Layer 7 of a small transformer language model trained on English Wikipedia (13 layers, counted from 0, width 96).
A neuron's activation on a vector x is SiLU(gate . x) times (in . x), where the dot is the dot product.

Input weights of the MLP neurons that the questions are about. A number n stands for (n - 500) times 0.0019.
n1 gate: 510,377,596,585,172,447,530,539,302,385,500,459,380,647,542,624,387,525,282,408,483,657,652,629,610,496,708,507,393,443,465,425,606,616,601,486,531,571,756,644,594,486,638,548,477,482,661,727,504,190,634,496,456,558,440,351,567,366,469,507,483,342,473,454,575,358,528,354,497,404,517,489,630,658,404,361,410,496,386,577,625,420,524,685,295,534,454,360,363,643,465,375,503,458,337,635
n12 gate: 508,531,451,558,326,464,286,663,552,496,595,528,246,519,333,177,621,529,348,641,582,434,472,524,476,436,770,571,512,404,97,691,414,500,507,445,378,614,255,441,504,452,338,624,696,500,779,540,654,591,712,561,682,516,444,565,528,444,516,639,532,410,488,476,602,523,504,425,613,504,504,573,420,535,613,310,557,448,529,175,397,129,575,547,615,523,407,316,535,392,254,484,296,433,539,663
n50 gate: 244,543,390,475,529,310,463,663,643,408,888,464,539,364,590,590,537,563,408,386,418,553,339,424,553,424,452,313,554,396,568,504,543,584,578,453,639,789,337,693,374,617,385,465,490,401,576,540,670,640,607,596,405,486,299,563,676,691,482,572,420,539,196,445,429,574,511,522,432,447,624,692,304,507,497,417,470,522,559,474,572,264,615,518,442,660,559,372,482,471,449,197,525,518,489,464
n59 gate: 562,480,500,512,611,310,677,402,309,395,584,421,626,733,820,556,638,438,496,590,615,504,440,412,334,621,632,496,655,384,675,463,285,370,489,698,393,598,559,547,357,585,777,714,462,349,580,366,778,421,835,512,574,327,694,529,516,511,414,584,524,476,307,366,681,465,435,508,394,378,480,757,617,472,443,424,422,395,250,480,456,685,361,591,432,457,601,579,240,492,588,635,608,672,289,572
n60 gate: 353,677,382,461,409,492,541,684,317,511,572,512,594,304,532,302,394,442,492,602,318,668,413,552,599,641,414,583,619,685,341,410,351,666,357,730,555,443,578,476,580,833,361,403,603,537,616,358,520,595,465,533,671,480,553,373,524,519,524,576,644,496,523,305,465,562,468,444,697,488,400,655,725,165,470,472,652,208,455,677,436,424,460,681,508,760,541,614,870,356,312,353,681,392,508,500
n63 gate: 507,515,393,427,485,686,422,427,500,373,366,407,585,440,687,771,496,253,540,390,574,573,515,609,434,395,473,292,466,320,440,776,361,697,419,619,230,707,504,507,571,530,760,449,560,744,350,504,573,593,500,439,434,416,292,596,291,296,507,545,245,456,359,530,441,478,689,370,522,507,673,485,447,581,656,313,411,348,631,402,664,643,370,526,444,478,523,552,375,545,406,469,583,507,595,735
n68 gate: 490,424,489,547,500,535,487,383,378,625,529,537,487,535,399,468,432,549,445,419,500,367,471,374,511,602,442,481,391,574,304,497,659,495,522,632,442,516,453,405,468,538,619,456,639,571,489,438,544,526,445,443,681,398,433,413,533,427,568,619,356,447,632,535,461,477,341,359,678,492,693,438,369,587,412,497,470,457,358,476,474,484,370,471,606,463,495,424,663,463,641,473,685,351,505,550
n72 gate: 421,740,492,583,361,694,646,500,346,531,610,573,417,510,533,515,639,576,695,583,460,579,460,352,613,585,773,705,617,610,394,496,399,504,465,442,507,530,370,482,416,459,624,784,342,354,507,631,673,453,751,376,443,453,481,620,552,535,514,327,625,504,397,459,728,657,716,313,485,663,485,601,604,591,619,522,496,309,379,426,529,770,365,580,544,674,362,670,547,478,511,591,293,386,532,687
n80 gate: 452,557,538,205,467,450,383,492,496,411,525,835,536,430,463,541,806,666,423,670,528,589,525,707,728,454,508,459,414,762,750,627,472,575,403,455,557,453,278,898,697,563,394,637,641,471,459,630,538,398,658,458,664,318,771,365,634,457,573,364,521,597,512,450,666,600,533,644,496,314,512,613,351,468,492,455,492,567,842,637,291,463,455,719,340,573,525,370,435,355,442,437,372,508,226,516
n93 gate: 551,574,358,474,560,527,511,372,354,543,519,526,641,589,466,601,623,449,596,507,392,655,305,557,366,454,391,410,541,493,414,210,604,397,408,594,623,376,385,355,714,603,545,526,525,485,762,504,527,377,519,746,426,604,397,388,608,496,385,583,269,418,416,569,608,500,751,496,455,348,310,531,489,582,546,730,679,385,430,511,534,447,541,507,270,392,952,660,634,466,390,361,807,428,375,402
n96 gate: 648,529,459,660,644,416,602,203,187,606,532,468,486,654,417,594,563,313,259,646,600,617,493,562,747,526,418,475,565,455,363,441,479,636,548,773,461,251,273,443,684,511,554,627,541,374,555,618,441,468,543,688,447,525,592,537,386,480,582,525,594,357,693,500,500,437,500,493,618,518,376,249,635,486,620,359,411,478,623,493,518,445,719,421,561,632,316,511,379,478,754,530,478,547,581,442
n129 gate: 522,485,678,635,725,598,633,477,194,538,504,518,299,608,481,518,640,577,387,420,423,533,482,332,599,474,737,459,541,682,611,435,460,417,545,625,449,572,296,599,522,232,640,511,680,466,504,560,333,592,588,568,623,525,643,583,644,437,427,356,500,566,558,477,463,270,699,485,485,358,634,466,627,603,693,370,450,568,690,575,548,444,471,529,707,387,263,211,420,478,522,367,351,786,351,541
n162 gate: 688,481,531,567,390,365,285,473,473,489,580,304,522,701,500,402,539,728,444,650,556,604,424,527,402,420,586,753,364,353,420,675,306,504,532,459,684,461,455,598,580,612,345,667,337,341,542,241,275,508,425,550,681,500,581,360,535,468,362,341,470,774,544,620,309,515,316,640,230,429,668,578,745,406,453,644,430,504,543,385,492,527,458,564,318,669,461,526,774,511,405,632,630,523,526,538
n190 gate: 381,457,669,391,525,587,439,489,339,422,439,575,458,581,781,354,489,526,444,603,589,384,457,359,709,504,519,650,607,729,564,644,705,609,426,632,229,445,493,507,532,683,593,535,432,782,370,460,463,265,567,478,370,518,434,809,570,344,419,493,525,422,343,419,557,538,326,486,518,383,410,493,529,514,629,475,448,321,788,558,393,500,550,454,636,581,460,588,411,590,453,614,493,435,191,565
n1 in: 546,562,236,492,555,297,652,548,344,703,700,387,492,307,697,438,656,496,373,686,683,419,379,575,512,662,480,637,782,777,672,456,531,592,330,469,695,508,469,387,453,568,367,569,549,484,516,648,508,539,372,380,469,477,333,701,360,648,450,590,374,380,245,532,779,458,595,610,682,593,504,676,267,368,507,461,532,448,327,643,320,366,379,496,520,605,616,485,241,453,571,456,342,606,427,578
n12 in: 493,555,382,559,370,580,599,565,496,423,645,415,301,556,616,284,752,728,368,541,559,375,511,361,607,410,797,522,448,623,478,565,526,394,472,404,463,358,515,433,429,451,478,515,418,534,410,249,477,341,441,679,573,390,466,427,527,433,419,612,418,522,351,584,585,409,560,619,448,338,700,473,391,747,447,317,542,595,757,270,437,553,474,504,541,371,379,695,201,402,474,347,372,470,368,866
n50 in: 539,774,545,405,596,414,591,537,660,485,620,540,575,420,528,692,303,488,425,441,409,338,528,573,480,630,401,396,208,465,604,314,563,859,643,528,608,492,437,707,616,639,620,382,412,389,540,492,681,448,552,856,508,532,365,924,443,549,607,235,367,484,375,316,583,309,447,344,334,334,504,664,569,651,748,588,620,614,343,537,548,456,524,556,665,548,398,619,555,383,617,578,419,440,343,592
n59 in: 541,416,461,559,305,353,311,461,287,456,428,284,521,556,419,436,448,152,968,660,690,249,750,346,584,642,377,462,594,768,594,513,466,470,528,534,428,263,496,487,432,452,356,488,463,287,517,396,749,534,728,313,492,554,565,587,561,572,626,632,504,669,463,543,584,367,366,440,420,177,534,696,530,390,807,628,544,318,421,297,390,419,377,673,504,458,690,622,391,676,526,312,393,615,529,543
n60 in: 386,670,532,450,399,226,689,560,683,788,586,372,562,552,555,531,468,476,243,488,574,469,601,402,519,539,371,527,391,508,313,291,462,647,353,368,640,403,446,512,551,596,379,477,563,336,571,380,624,492,353,652,286,900,548,508,648,496,488,359,500,442,660,656,519,762,389,609,566,354,374,812,457,655,530,500,581,508,572,567,399,535,329,601,328,616,528,813,477,409,626,673,583,547,477,649
n63 in: 295,679,478,749,546,457,667,638,479,579,386,425,550,588,310,605,552,443,455,350,525,392,445,903,513,781,456,370,605,520,462,470,446,881,520,299,475,543,674,538,466,693,601,566,576,427,547,517,560,546,529,388,356,533,466,643,212,460,778,669,508,746,582,552,641,492,581,369,587,459,504,677,781,379,612,306,283,539,431,474,487,644,441,346,433,812,453,662,250,750,601,214,483,508,624,454
n68 in: 483,521,515,468,574,630,556,497,651,385,494,488,447,360,604,533,458,451,363,444,471,620,707,598,562,231,448,612,660,506,447,613,547,527,550,462,447,421,576,603,376,621,382,558,325,564,557,482,397,426,556,418,323,590,548,597,506,657,602,533,577,617,437,452,357,725,548,657,374,567,395,479,488,509,410,544,531,491,643,557,604,351,574,597,224,485,536,497,453,321,423,515,542,441,503,399
n72 in: 599,524,504,708,629,718,500,446,455,420,589,415,440,335,451,488,247,433,492,560,235,763,431,463,448,320,462,645,520,265,407,379,368,558,687,415,750,429,640,624,581,413,774,643,519,546,627,682,467,419,560,463,381,296,554,409,628,638,632,374,565,408,472,128,436,583,545,447,660,620,308,218,553,496,608,374,487,446,254,533,496,377,431,556,427,624,347,320,388,365,419,779,320,337,719,472
n80 in: 390,512,464,477,376,548,570,773,436,688,484,648,300,696,696,375,712,476,400,589,496,327,543,300,523,378,488,519,562,406,597,372,565,659,592,838,267,516,435,546,519,834,644,374,627,680,547,656,792,729,430,500,759,600,448,616,556,341,661,465,531,384,508,408,562,481,488,527,647,746,610,468,559,558,641,570,577,257,613,480,325,425,519,315,496,346,508,523,512,587,422,436,602,379,412,398
n93 in: 593,481,558,436,470,442,543,426,399,310,413,553,447,554,538,371,372,409,496,391,787,463,747,435,730,458,575,443,519,647,614,692,500,333,335,580,322,551,695,609,435,632,462,522,591,340,469,473,402,776,658,294,426,541,345,379,383,684,403,553,519,470,600,282,353,637,608,698,534,703,542,558,381,323,402,569,496,709,547,681,253,546,621,511,637,707,395,252,545,531,706,449,531,550,657,630
n96 in: 649,578,485,548,534,568,684,342,321,405,616,567,382,514,447,675,270,481,496,433,723,585,437,590,374,440,701,395,564,583,556,519,588,542,415,645,615,373,349,533,332,611,597,668,671,469,489,641,531,333,544,618,602,452,428,450,508,259,743,582,455,489,347,760,278,642,633,575,507,485,632,389,644,252,525,279,357,641,681,652,433,526,604,444,725,404,302,397,644,572,504,446,504,455,731,481
n129 in: 439,409,381,677,454,475,524,551,674,421,575,326,685,587,605,421,521,107,696,323,508,496,467,366,364,761,470,600,662,327,750,179,393,352,410,512,471,320,397,616,612,733,371,516,448,372,626,436,658,616,463,436,537,467,331,530,483,374,603,283,128,364,464,606,554,403,593,775,463,430,504,440,353,372,658,429,513,462,479,268,429,576,284,492,342,294,364,492,516,852,462,440,618,684,586,579
n162 in: 508,635,468,504,714,544,533,520,468,507,636,589,265,603,242,411,456,633,607,612,345,462,484,504,311,532,798,298,555,304,617,452,496,429,640,481,535,544,400,713,488,643,671,397,600,636,815,675,480,461,315,472,580,504,409,576,588,397,462,332,480,581,473,484,554,382,429,656,674,746,370,536,685,461,226,500,645,341,432,536,481,610,726,732,465,870,532,639,485,618,402,500,433,445,615,641
n190 in: 464,684,804,665,175,666,440,504,383,511,485,470,548,486,280,533,697,585,387,511,533,464,348,601,537,526,584,393,511,303,611,531,321,549,413,463,515,592,577,548,556,731,267,485,606,561,384,580,549,434,404,587,438,610,409,614,527,605,496,485,567,632,594,504,471,655,402,504,621,529,245,492,474,596,359,519,21,591,618,470,481,653,611,496,608,581,557,515,654,436,683,626,436,809,536,630

Each question shows a token from some text and the vector x that enters the MLP there. A number n stands for (n - 500) times 0.0073.

" an": 593,561,601,418,501,471,463,590,601,646,280,439,533,344,315,352,751,411,244,424,612,607,504,530,411,483,484,449,413,551,328,513,470,584,649,308,542,418,604,684,369,569,497,597,418,467,508,537,414,496,695,468,390,473,383,481,661,678,581,500,425,477,535,481,644,336,338,500,522,437,488,408,515,653,331,454,515,440,701,371,500,453,305,565,568,365,633,532,615,500,640,498,562,403,525,471
Which neuron lights up most? n12

"’": 722,564,678,663,503,509,372,435,395,709,518,537,561,154,298,531,504,525,500,430,545,485,662,470,421,460,345,528,420,408,474,337,518,459,442,533,607,464,399,493,458,466,455,449,478,478,656,628,444,464,238,260,485,357,448,498,428,522,529,290,474,462,555,448,539,353,455,458,481,494,429,512,555,565,400,770,482,584,502,246,578,566,502,534,419,404,652,637,446,519,564,507,569,305,592,776
Which neuron lights up most? n162

"an": 695,519,451,396,498,415,464,422,549,553,597,721,381,399,282,480,508,631,300,495,724,477,665,663,502,488,456,541,528,437,485,265,607,457,558,291,667,437,549,641,327,642,500,508,515,502,567,572,374,602,415,425,443,584,432,649,491,669,414,591,506,534,449,647,471,381,438,551,548,485,515,396,507,419,469,439,569,302,352,492,462,474,355,694,542,461,504,480,431,634,614,593,568,382,746,530
The three highest activations, in order: n1, n162, n68

" in": 592,447,554,605,498,532,535,635,485,779,471,357,358,336,443,413,593,700,436,513,614,617,522,319,494,420,466,373,537,605,520,587,579,546,635,510,398,609,440,563,390,616,456,638,402,357,589,526,473,433,515,451,258,566,486,500,398,714,628,465,659,618,492,309,461,362,334,571,595,489,475,487,394,459,492,517,417,441,541,405,541,675,347,540,317,246,549,406,540,454,504,588,612,535,576,520
The three highest activations, in order: n72, n96, n59

"\n": 529,551,531,247,531,700,623,632,399,653,611,633,583,324,541,558,349,447,275,312,522,499,419,409,500,527,378,465,611,310,450,519,565,480,804,571,581,491,599,543,411,539,650,452,484,392,523,561,481,629,312,451,596,639,457,374,532,636,603,396,520,508,567,488,692,430,374,665,493,433,454,546,512,382,434,447,297,537,662,383,381,688,413,617,361,504,623,413,545,374,581,459,432,554,447,521
Which neuron lights up most? n60

",": 509,570,514,541,513,555,505,485,620,635,514,405,438,409,444,468,626,593,528,442,480,587,583,577,496,328,478,592,407,352,442,315,409,441,652,426,577,426,487,450,397,533,629,487,513,562,515,306,450,530,237,457,557,443,523,490,519,841,633,408,482,386,500,499,519,330,435,644,399,482,408,552,377,431,211,552,334,522,435,357,509,586,457,476,488,377,488,391,633,473,578,505,451,486,478,563
Which neuron lights up most? n162

"ate": 687,747,554,449,392,485,454,415,539,665,459,601,568,544,479,487,625,477,492,483,704,422,534,576,548,559,379,576,420,529,537,413,485,332,930,416,583,394,606,396,550,627,378,166,316,489,495,611,507,522,381,460,450,397,461,611,397,568,731,475,498,467,481,574,374,413,506,441,667,516,537,350,462,534,416,429,580,399,466,466,534,697,390,746,414,416,441,473,536,466,601,313,561,411,512,537
Which neuron lights up most? n72

".": 652,543,507,395,367,518,414,440,379,463,500,593,571,216,558,467,418,452,465,497,434,481,595,566,490,588,429,376,492,487,335,535,559,404,748,422,503,449,377,376,364,632,545,406,622,406,561,494,473,436,254,366,482,550,417,385,688,726,594,497,585,400,516,532,629,212,497,528,551,498,577,518,343,494,382,384,306,421,696,306,527,559,556,482,469,486,545,458,489,571,607,545,367,452,594,345
Which neuron lights up most? n60

"2": 777,415,535,445,396,456,406,460,519,515,512,516,451,310,440,477,476,460,520,398,476,360,775,555,437,563,308,583,415,514,447,458,624,426,619,357,372,619,559,530,481,505,574,324,474,396,671,610,621,419,400,448,443,551,596,506,657,735,496,581,260,368,567,536,559,478,416,689,651,498,549,467,522,482,319,412,418,372,446,360,668,472,394,496,493,381,507,613,463,654,536,565,471,533,526,524
The two highest activations, in order: n96, n68

" of": 630,508,581,479,492,546,462,541,502,622,615,590,369,371,520,511,575,692,288,555,654,546,512,489,385,396,369,545,403,597,576,450,492,527,536,344,507,483,597,426,335,528,485,552,574,481,610,626,542,504,403,441,318,681,500,474,433,752,527,367,687,630,457,442,412,264,522,532,563,398,555,380,415,406,394,477,507,327,375,432,407,720,381,572,470,335,580,356,420,432,591,527,507,472,530,441
Which neuron lights up most? n96

"w": 527,528,451,577,460,573,609,420,660,539,549,728,309,474,467,641,696,516,490,559,562,362,541,574,506,422,590,613,404,444,522,432,671,440,823,273,610,554,499,461,398,736,441,313,384,618,380,426,388,482,286,305,227,416,617,511,528,484,654,429,509,672,459,425,666,390,508,480,505,391,512,510,494,565,259,470,538,554,446,447,534,559,299,561,383,538,482,561,560,431,433,553,465,476,610,546
Which neuron lights up most? n162

"arn": 681,546,537,328,514,461,635,491,459,599,551,703,415,507,460,469,387,567,456,458,590,569,539,493,316,501,457,618,442,632,383,419,612,441,644,403,625,372,332,390,407,745,356,353,408,565,666,475,390,547,576,227,573,419,416,463,421,497,497,525,447,440,530,431,607,522,366,480,577,382,597,510,468,469,399,795,521,343,265,607,478,441,461,541,378,492,566,627,582,211,577,634,517,400,765,402
Which neuron lights up most? n60

"at": 477,509,714,581,306,552,484,460,517,525,578,504,468,220,333,530,609,599,409,511,483,474,528,525,490,589,365,487,393,625,670,166,593,401,708,326,496,506,510,622,472,745,561,406,456,447,581,491,431,511,351,469,322,589,411,549,468,570,545,514,525,273,498,586,435,427,663,479,460,504,593,414,408,504,377,329,592,459,553,498,478,469,303,577,377,310,544,266,436,536,431,514,441,597,564,620
The three highest activations, in order: n1, n129, n50

" from": 603,525,556,648,521,557,540,547,410,651,433,387,412,409,492,507,701,619,339,427,578,485,573,408,372,415,369,473,525,491,574,519,450,568,654,437,571,521,397,432,507,674,498,501,480,416,554,568,535,509,512,477,276,647,464,456,422,790,689,369,654,589,567,517,470,297,415,618,571,612,534,409,433,382,343,612,447,429,557,487,452,676,521,501,450,250,486,341,509,397,530,493,520,522,515,479
The three highest activations, in order: n59, n12, n50

"ook": 498,369,537,615,500,590,548,384,520,660,537,459,548,345,531,530,302,552,349,338,671,352,680,425,613,535,348,534,438,464,458,325,464,290,517,750,563,488,333,454,372,687,430,511,577,574,614,525,319,416,373,442,571,341,413,641,340,578,439,476,559,358,485,371,670,417,409,510,622,327,468,471,394,547,430,563,679,564,515,442,621,611,398,442,515,363,590,589,495,292,551,697,521,538,516,513
The two highest activations, in order: n63, n68

"ass": 881,454,654,460,381,429,459,320,546,657,712,630,466,570,451,580,592,577,378,530,627,604,649,542,482,365,378,687,596,463,562,278,405,416,595,362,476,440,496,465,383,606,482,364,573,676,319,587,336,519,446,445,412,443,481,458,193,445,649,540,527,369,562,499,417,515,477,551,631,578,591,528,397,534,416,361,568,364,455,483,440,426,598,449,546,490,523,612,331,477,597,619,612,512,549,576
Which neuron fires most, and how strongly? n96, at about 2.7

" ": 634,367,479,416,478,563,486,566,470,406,524,528,396,263,526,443,510,681,409,493,572,562,503,591,432,501,369,560,523,558,365,363,514,592,853,336,597,505,475,522,317,569,352,477,365,514,521,522,654,428,404,478,464,413,433,457,487,711,615,618,370,554,680,445,676,555,397,487,557,429,413,557,455,473,395,454,537,521,639,428,461,568,393,523,731,485,582,533,438,528,402,517,677,319,615,597
Which neuron lights up most? n12

"um": 790,524,582,451,589,364,411,405,577,521,532,541,518,391,711,382,674,543,491,534,590,419,604,532,471,493,424,672,566,495,541,403,365,365,534,259,301,565,379,392,422,767,546,336,316,573,550,494,428,545,478,522,228,520,486,508,470,477,616,541,531,379,237,315,547,459,478,604,497,428,602,350,380,545,411,546,586,598,565,458,521,577,281,483,613,524,525,441,503,570,601,474,492,400,657,575
Which neuron fires most, and how strongly? n96, at about 0.49

"9": 519,391,562,527,494,647,432,426,501,598,594,651,448,546,375,298,605,598,435,325,711,561,519,669,295,623,455,485,590,610,326,444,604,340,588,334,469,467,601,519,478,560,672,350,530,400,465,696,447,347,353,365,463,352,570,627,570,619,452,502,477,534,621,458,453,297,424,689,534,436,415,612,551,462,365,462,463,546,488,591,672,432,502,346,576,283,556,643,454,419,433,622,479,398,552,557
The three highest activations, in order: n59, n80, n68

"i": 539,494,529,523,611,366,341,523,544,575,373,607,366,377,343,438,661,601,378,616,528,403,755,462,456,445,459,590,636,535,473,219,688,378,686,616,583,402,339,640,472,706,597,406,467,416,714,524,454,662,369,469,454,497,432,641,506,610,534,549,611,430,506,563,470,445,568,477,709,537,597,470,450,388,495,536,411,519,537,522,538,470,329,539,365,283,562,389,448,667,518,389,480,496,610,536
The two highest activations, in order: n129, n68

" time": 725,529,422,481,447,615,458,374,528,681,478,432,575,416,464,434,550,478,555,420,513,371,540,553,248,580,352,483,479,446,549,430,490,553,741,346,563,549,438,432,362,799,449,390,432,439,373,477,493,573,420,351,612,418,441,640,472,599,622,508,606,576,547,569,546,354,400,513,468,465,595,303,396,369,275,662,435,494,482,626,555,663,518,566,456,299,452,295,392,376,664,463,481,546,375,607
Which neuron fires most, and how strongly? n60, at about 0.44

"l": 588,458,661,523,562,401,461,345,577,645,473,617,285,397,317,462,392,433,441,580,527,425,648,429,443,527,380,683,479,462,346,276,526,331,567,545,727,439,525,461,581,642,444,466,349,575,431,587,441,326,243,406,356,580,630,506,498,520,687,475,427,483,398,517,466,420,314,435,677,445,617,506,358,421,421,425,459,239,281,441,493,366,431,533,411,489,617,571,571,508,601,350,534,458,594,510
Which neuron lights up most? n60

" de": 753,372,426,483,650,515,444,458,595,551,481,426,372,276,339,515,527,719,402,490,608,369,461,259,493,618,362,501,501,751,283,487,567,641,448,434,435,666,589,403,333,694,499,403,491,514,386,563,408,639,459,528,481,498,663,572,371,643,610,527,684,479,608,445,579,356,486,447,516,617,523,549,481,476,283,472,467,522,406,437,443,588,363,622,428,535,564,471,665,579,603,423,553,490,575,548
Which neuron fires most, and how strongly? n129, at about 1

"ain": 790,513,547,481,360,488,586,527,555,593,576,716,613,463,421,416,617,592,465,533,737,533,460,578,489,456,238,490,465,478,505,450,478,450,732,592,530,397,484,538,349,620,391,407,442,491,551,651,359,499,538,457,427,393,365,453,539,549,445,499,453,489,422,433,380,322,374,548,473,460,680,483,345,465,451,483,701,580,366,470,516,647,434,410,478,393,347,568,477,489,749,489,656,463,678,605
Which neuron lights up most? n63

" through": 515,623,585,596,506,586,411,548,466,706,388,416,486,488,549,527,560,555,407,459,578,429,501,365,389,463,447,349,609,480,508,454,572,555,744,510,503,538,450,371,421,626,500,486,542,463,551,466,568,486,334,456,352,614,528,524,461,760,592,400,468,529,567,322,539,238,415,553,513,583,584,355,352,429,533,637,634,404,397,401,520,789,427,520,507,271,448,358,517,363,572,527,538,586,513,472
Which neuron lights up most? n129

"4": 475,432,484,403,506,726,452,579,526,503,392,448,460,337,469,389,499,580,495,338,629,551,810,685,326,536,437,582,595,646,442,459,636,520,700,560,495,591,703,558,400,480,504,317,581,449,530,493,460,432,364,351,462,575,705,670,442,612,562,537,326,557,607,372,393,602,489,749,569,506,537,507,568,378,329,433,529,492,603,300,662,550,330,439,554,338,478,592,389,497,480,505,478,448,456,477
Which neuron lights up most? n63

"R": 473,322,452,522,523,629,351,556,506,759,486,586,473,461,382,504,448,501,466,336,614,480,554,516,331,496,430,631,685,521,256,359,518,616,534,424,603,667,452,553,473,581,472,391,637,441,440,543,296,492,332,452,433,404,674,494,339,560,502,465,498,488,501,522,502,331,281,597,603,600,630,588,466,532,319,523,384,500,620,640,472,488,645,412,605,438,720,332,308,430,712,424,598,500,435,458
Which neuron lights up most? n12

"all": 569,468,610,577,548,410,562,417,577,570,531,666,443,494,418,404,682,401,391,516,679,468,636,572,389,481,386,577,294,479,451,266,456,224,714,477,603,438,525,542,426,745,465,279,273,586,655,631,368,314,346,455,468,633,514,383,442,575,566,490,533,545,561,613,324,425,453,422,454,514,437,557,508,600,300,490,431,430,411,526,554,560,302,357,651,443,482,581,469,441,613,613,546,452,576,611
Which neuron lights up most? n162

"1": 678,358,526,388,466,577,471,665,545,472,462,640,487,311,565,315,448,633,674,484,616,565,633,690,236,474,437,574,547,629,453,426,667,526,632,606,541,470,690,454,342,494,502,394,646,449,460,494,378,401,437,301,386,568,648,644,551,650,538,635,346,485,659,434,480,542,453,726,571,432,560,619,608,381,369,535,523,596,666,487,566,577,346,491,529,382,512,562,407,464,439,490,545,522,543,535
The two highest activations, in order: n50, n129

"ult": 718,628,692,441,356,602,538,477,549,587,538,460,530,408,294,556,539,613,440,586,581,403,609,503,477,740,376,434,427,534,490,429,583,445,659,381,607,251,449,427,298,589,561,245,529,532,478,525,485,545,489,456,627,608,385,417,526,539,610,395,294,309,469,459,433,402,567,553,435,330,628,563,534,638,447,257,662,539,549,602,453,430,336,290,396,369,547,448,482,498,654,531,463,639,483,420
Which neuron lights up most? n129

"ra": 625,575,550,683,361,530,541,362,427,565,507,531,579,394,410,442,631,599,584,393,438,527,484,429,612,629,442,508,361,520,423,475,577,468,592,558,683,694,527,481,465,648,685,496,472,474,517,243,445,726,589,398,338,406,619,711,365,583,569,517,385,437,418,505,669,403,340,468,662,362,750,433,752,332,528,482,336,514,500,479,534,580,373,573,557,507,626,462,588,565,502,499,545,389,387,563
Which neuron fires most, and how strongly? n59, at about 4.6

" |": 443,538,590,305,475,598,731,357,516,642,345,661,526,388,464,371,562,515,316,450,492,431,526,530,511,431,472,487,479,510,506,365,624,543,611,439,309,491,455,640,503,550,644,472,353,503,563,413,478,501,402,281,404,655,502,458,534,787,636,434,618,353,580,504,578,406,542,523,456,428,581,611,358,379,352,389,411,402,525,467,607,688,523,476,515,332,530,385,492,511,490,391,547,426,546,429
The three highest activations, in order: n68, n80, n59

"es": 553,419,533,488,583,619,494,337,562,625,599,681,531,370,362,307,736,736,567,521,544,533,658,557,552,492,354,630,599,504,491,289,482,521,745,463,483,378,369,456,565,573,493,418,618,548,598,536,500,534,250,408,394,386,417,614,605,446,608,514,569,333,503,394,304,570,520,478,709,628,568,606,578,375,461,506,486,443,541,451,527,644,400,511,478,287,520,379,538,422,712,555,434,478,343,508
The two highest activations, in order: n80, n68

" B": 681,440,629,490,552,609,294,409,470,504,442,600,547,331,517,525,606,611,384,482,671,535,585,459,368,516,552,678,616,583,568,334,877,436,585,350,489,535,650,588,443,602,316,413,501,637,473,259,521,324,479,447,462,475,535,536,592,553,526,361,548,500,668,490,481,448,237,471,543,494,581,552,405,478,458,462,467,442,571,369,431,702,348,560,522,461,623,414,460,358,458,487,445,454,642,507
Which neuron lights up most? n190

".\"": 643,559,548,529,365,588,483,472,384,512,437,462,532,249,456,454,342,492,432,534,455,422,507,427,465,534,463,469,484,564,389,589,510,416,851,533,587,365,355,423,425,602,531,386,459,323,597,385,452,446,252,398,447,536,441,396,532,681,767,410,677,389,488,568,755,217,479,525,575,531,526,509,475,512,409,411,346,521,691,348,483,535,600,453,381,437,610,510,433,574,437,502,409,548,501,343
Which neuron lights up most? n93

"E": 467,453,427,545,508,458,436,519,566,697,442,649,408,346,461,515,346,566,313,451,631,333,509,525,495,519,383,708,569,589,271,448,568,626,530,488,524,518,589,595,398,651,509,585,674,415,492,386,437,441,419,475,550,377,750,694,417,527,584,347,283,321,432,477,545,307,397,540,554,728,680,573,545,500,363,413,331,597,703,524,564,370,566,531,438,463,528,411,436,559,685,469,536,507,558,495
The three highest activations, in order: n68, n96, n1

"em": 628,513,512,525,590,409,359,348,487,595,615,562,445,308,450,520,546,561,465,669,618,350,657,515,683,626,245,681,461,489,625,325,490,334,571,345,488,343,527,398,406,633,516,387,462,619,461,416,459,647,507,249,420,458,524,533,658,507,617,478,545,364,391,417,422,375,377,634,695,637,609,634,526,570,474,611,630,330,532,577,520,455,352,385,516,465,719,597,586,486,507,561,498,387,629,489
Which neuron lights up most? n60

"C": 663,353,456,595,471,384,533,485,495,713,532,510,465,387,470,547,491,524,505,332,643,251,598,563,389,408,470,610,519,631,535,234,614,463,704,465,470,545,562,562,413,666,416,528,479,497,557,403,450,423,211,400,582,566,695,626,454,550,526,327,271,422,491,529,473,316,367,469,652,665,538,523,454,532,212,375,439,359,547,524,447,492,584,373,447,501,606,422,343,685,613,461,505,459,482,572
Which neuron fires most, and how strongly? n1, at about 3.9

"or": 705,581,595,521,463,412,414,401,579,571,418,669,394,400,299,516,564,505,580,443,677,615,601,426,578,704,361,638,569,585,475,258,489,371,612,398,570,498,544,519,535,724,508,282,502,383,691,447,428,679,434,446,421,458,500,559,417,509,597,582,575,247,519,400,410,544,567,685,423,419,493,409,374,491,691,566,452,556,639,467,519,437,280,603,481,310,604,386,481,425,582,410,379,497,553,459
Which neuron fires most, and how strongly? n93, at about 2

"t": 558,381,501,465,448,619,456,353,380,704,597,466,362,491,384,467,551,489,523,492,423,393,636,549,629,393,413,613,552,431,457,40,621,498,625,488,601,364,488,646,312,654,490,350,521,480,468,533,493,639,434,413,276,584,432,716,474,477,609,391,424,382,435,538,527,492,740,473,574,433,603,432,361,445,501,575,594,599,421,459,479,455,422,463,626,359,536,516,458,476,625,573,516,741,553,407
Which neuron lights up most? n129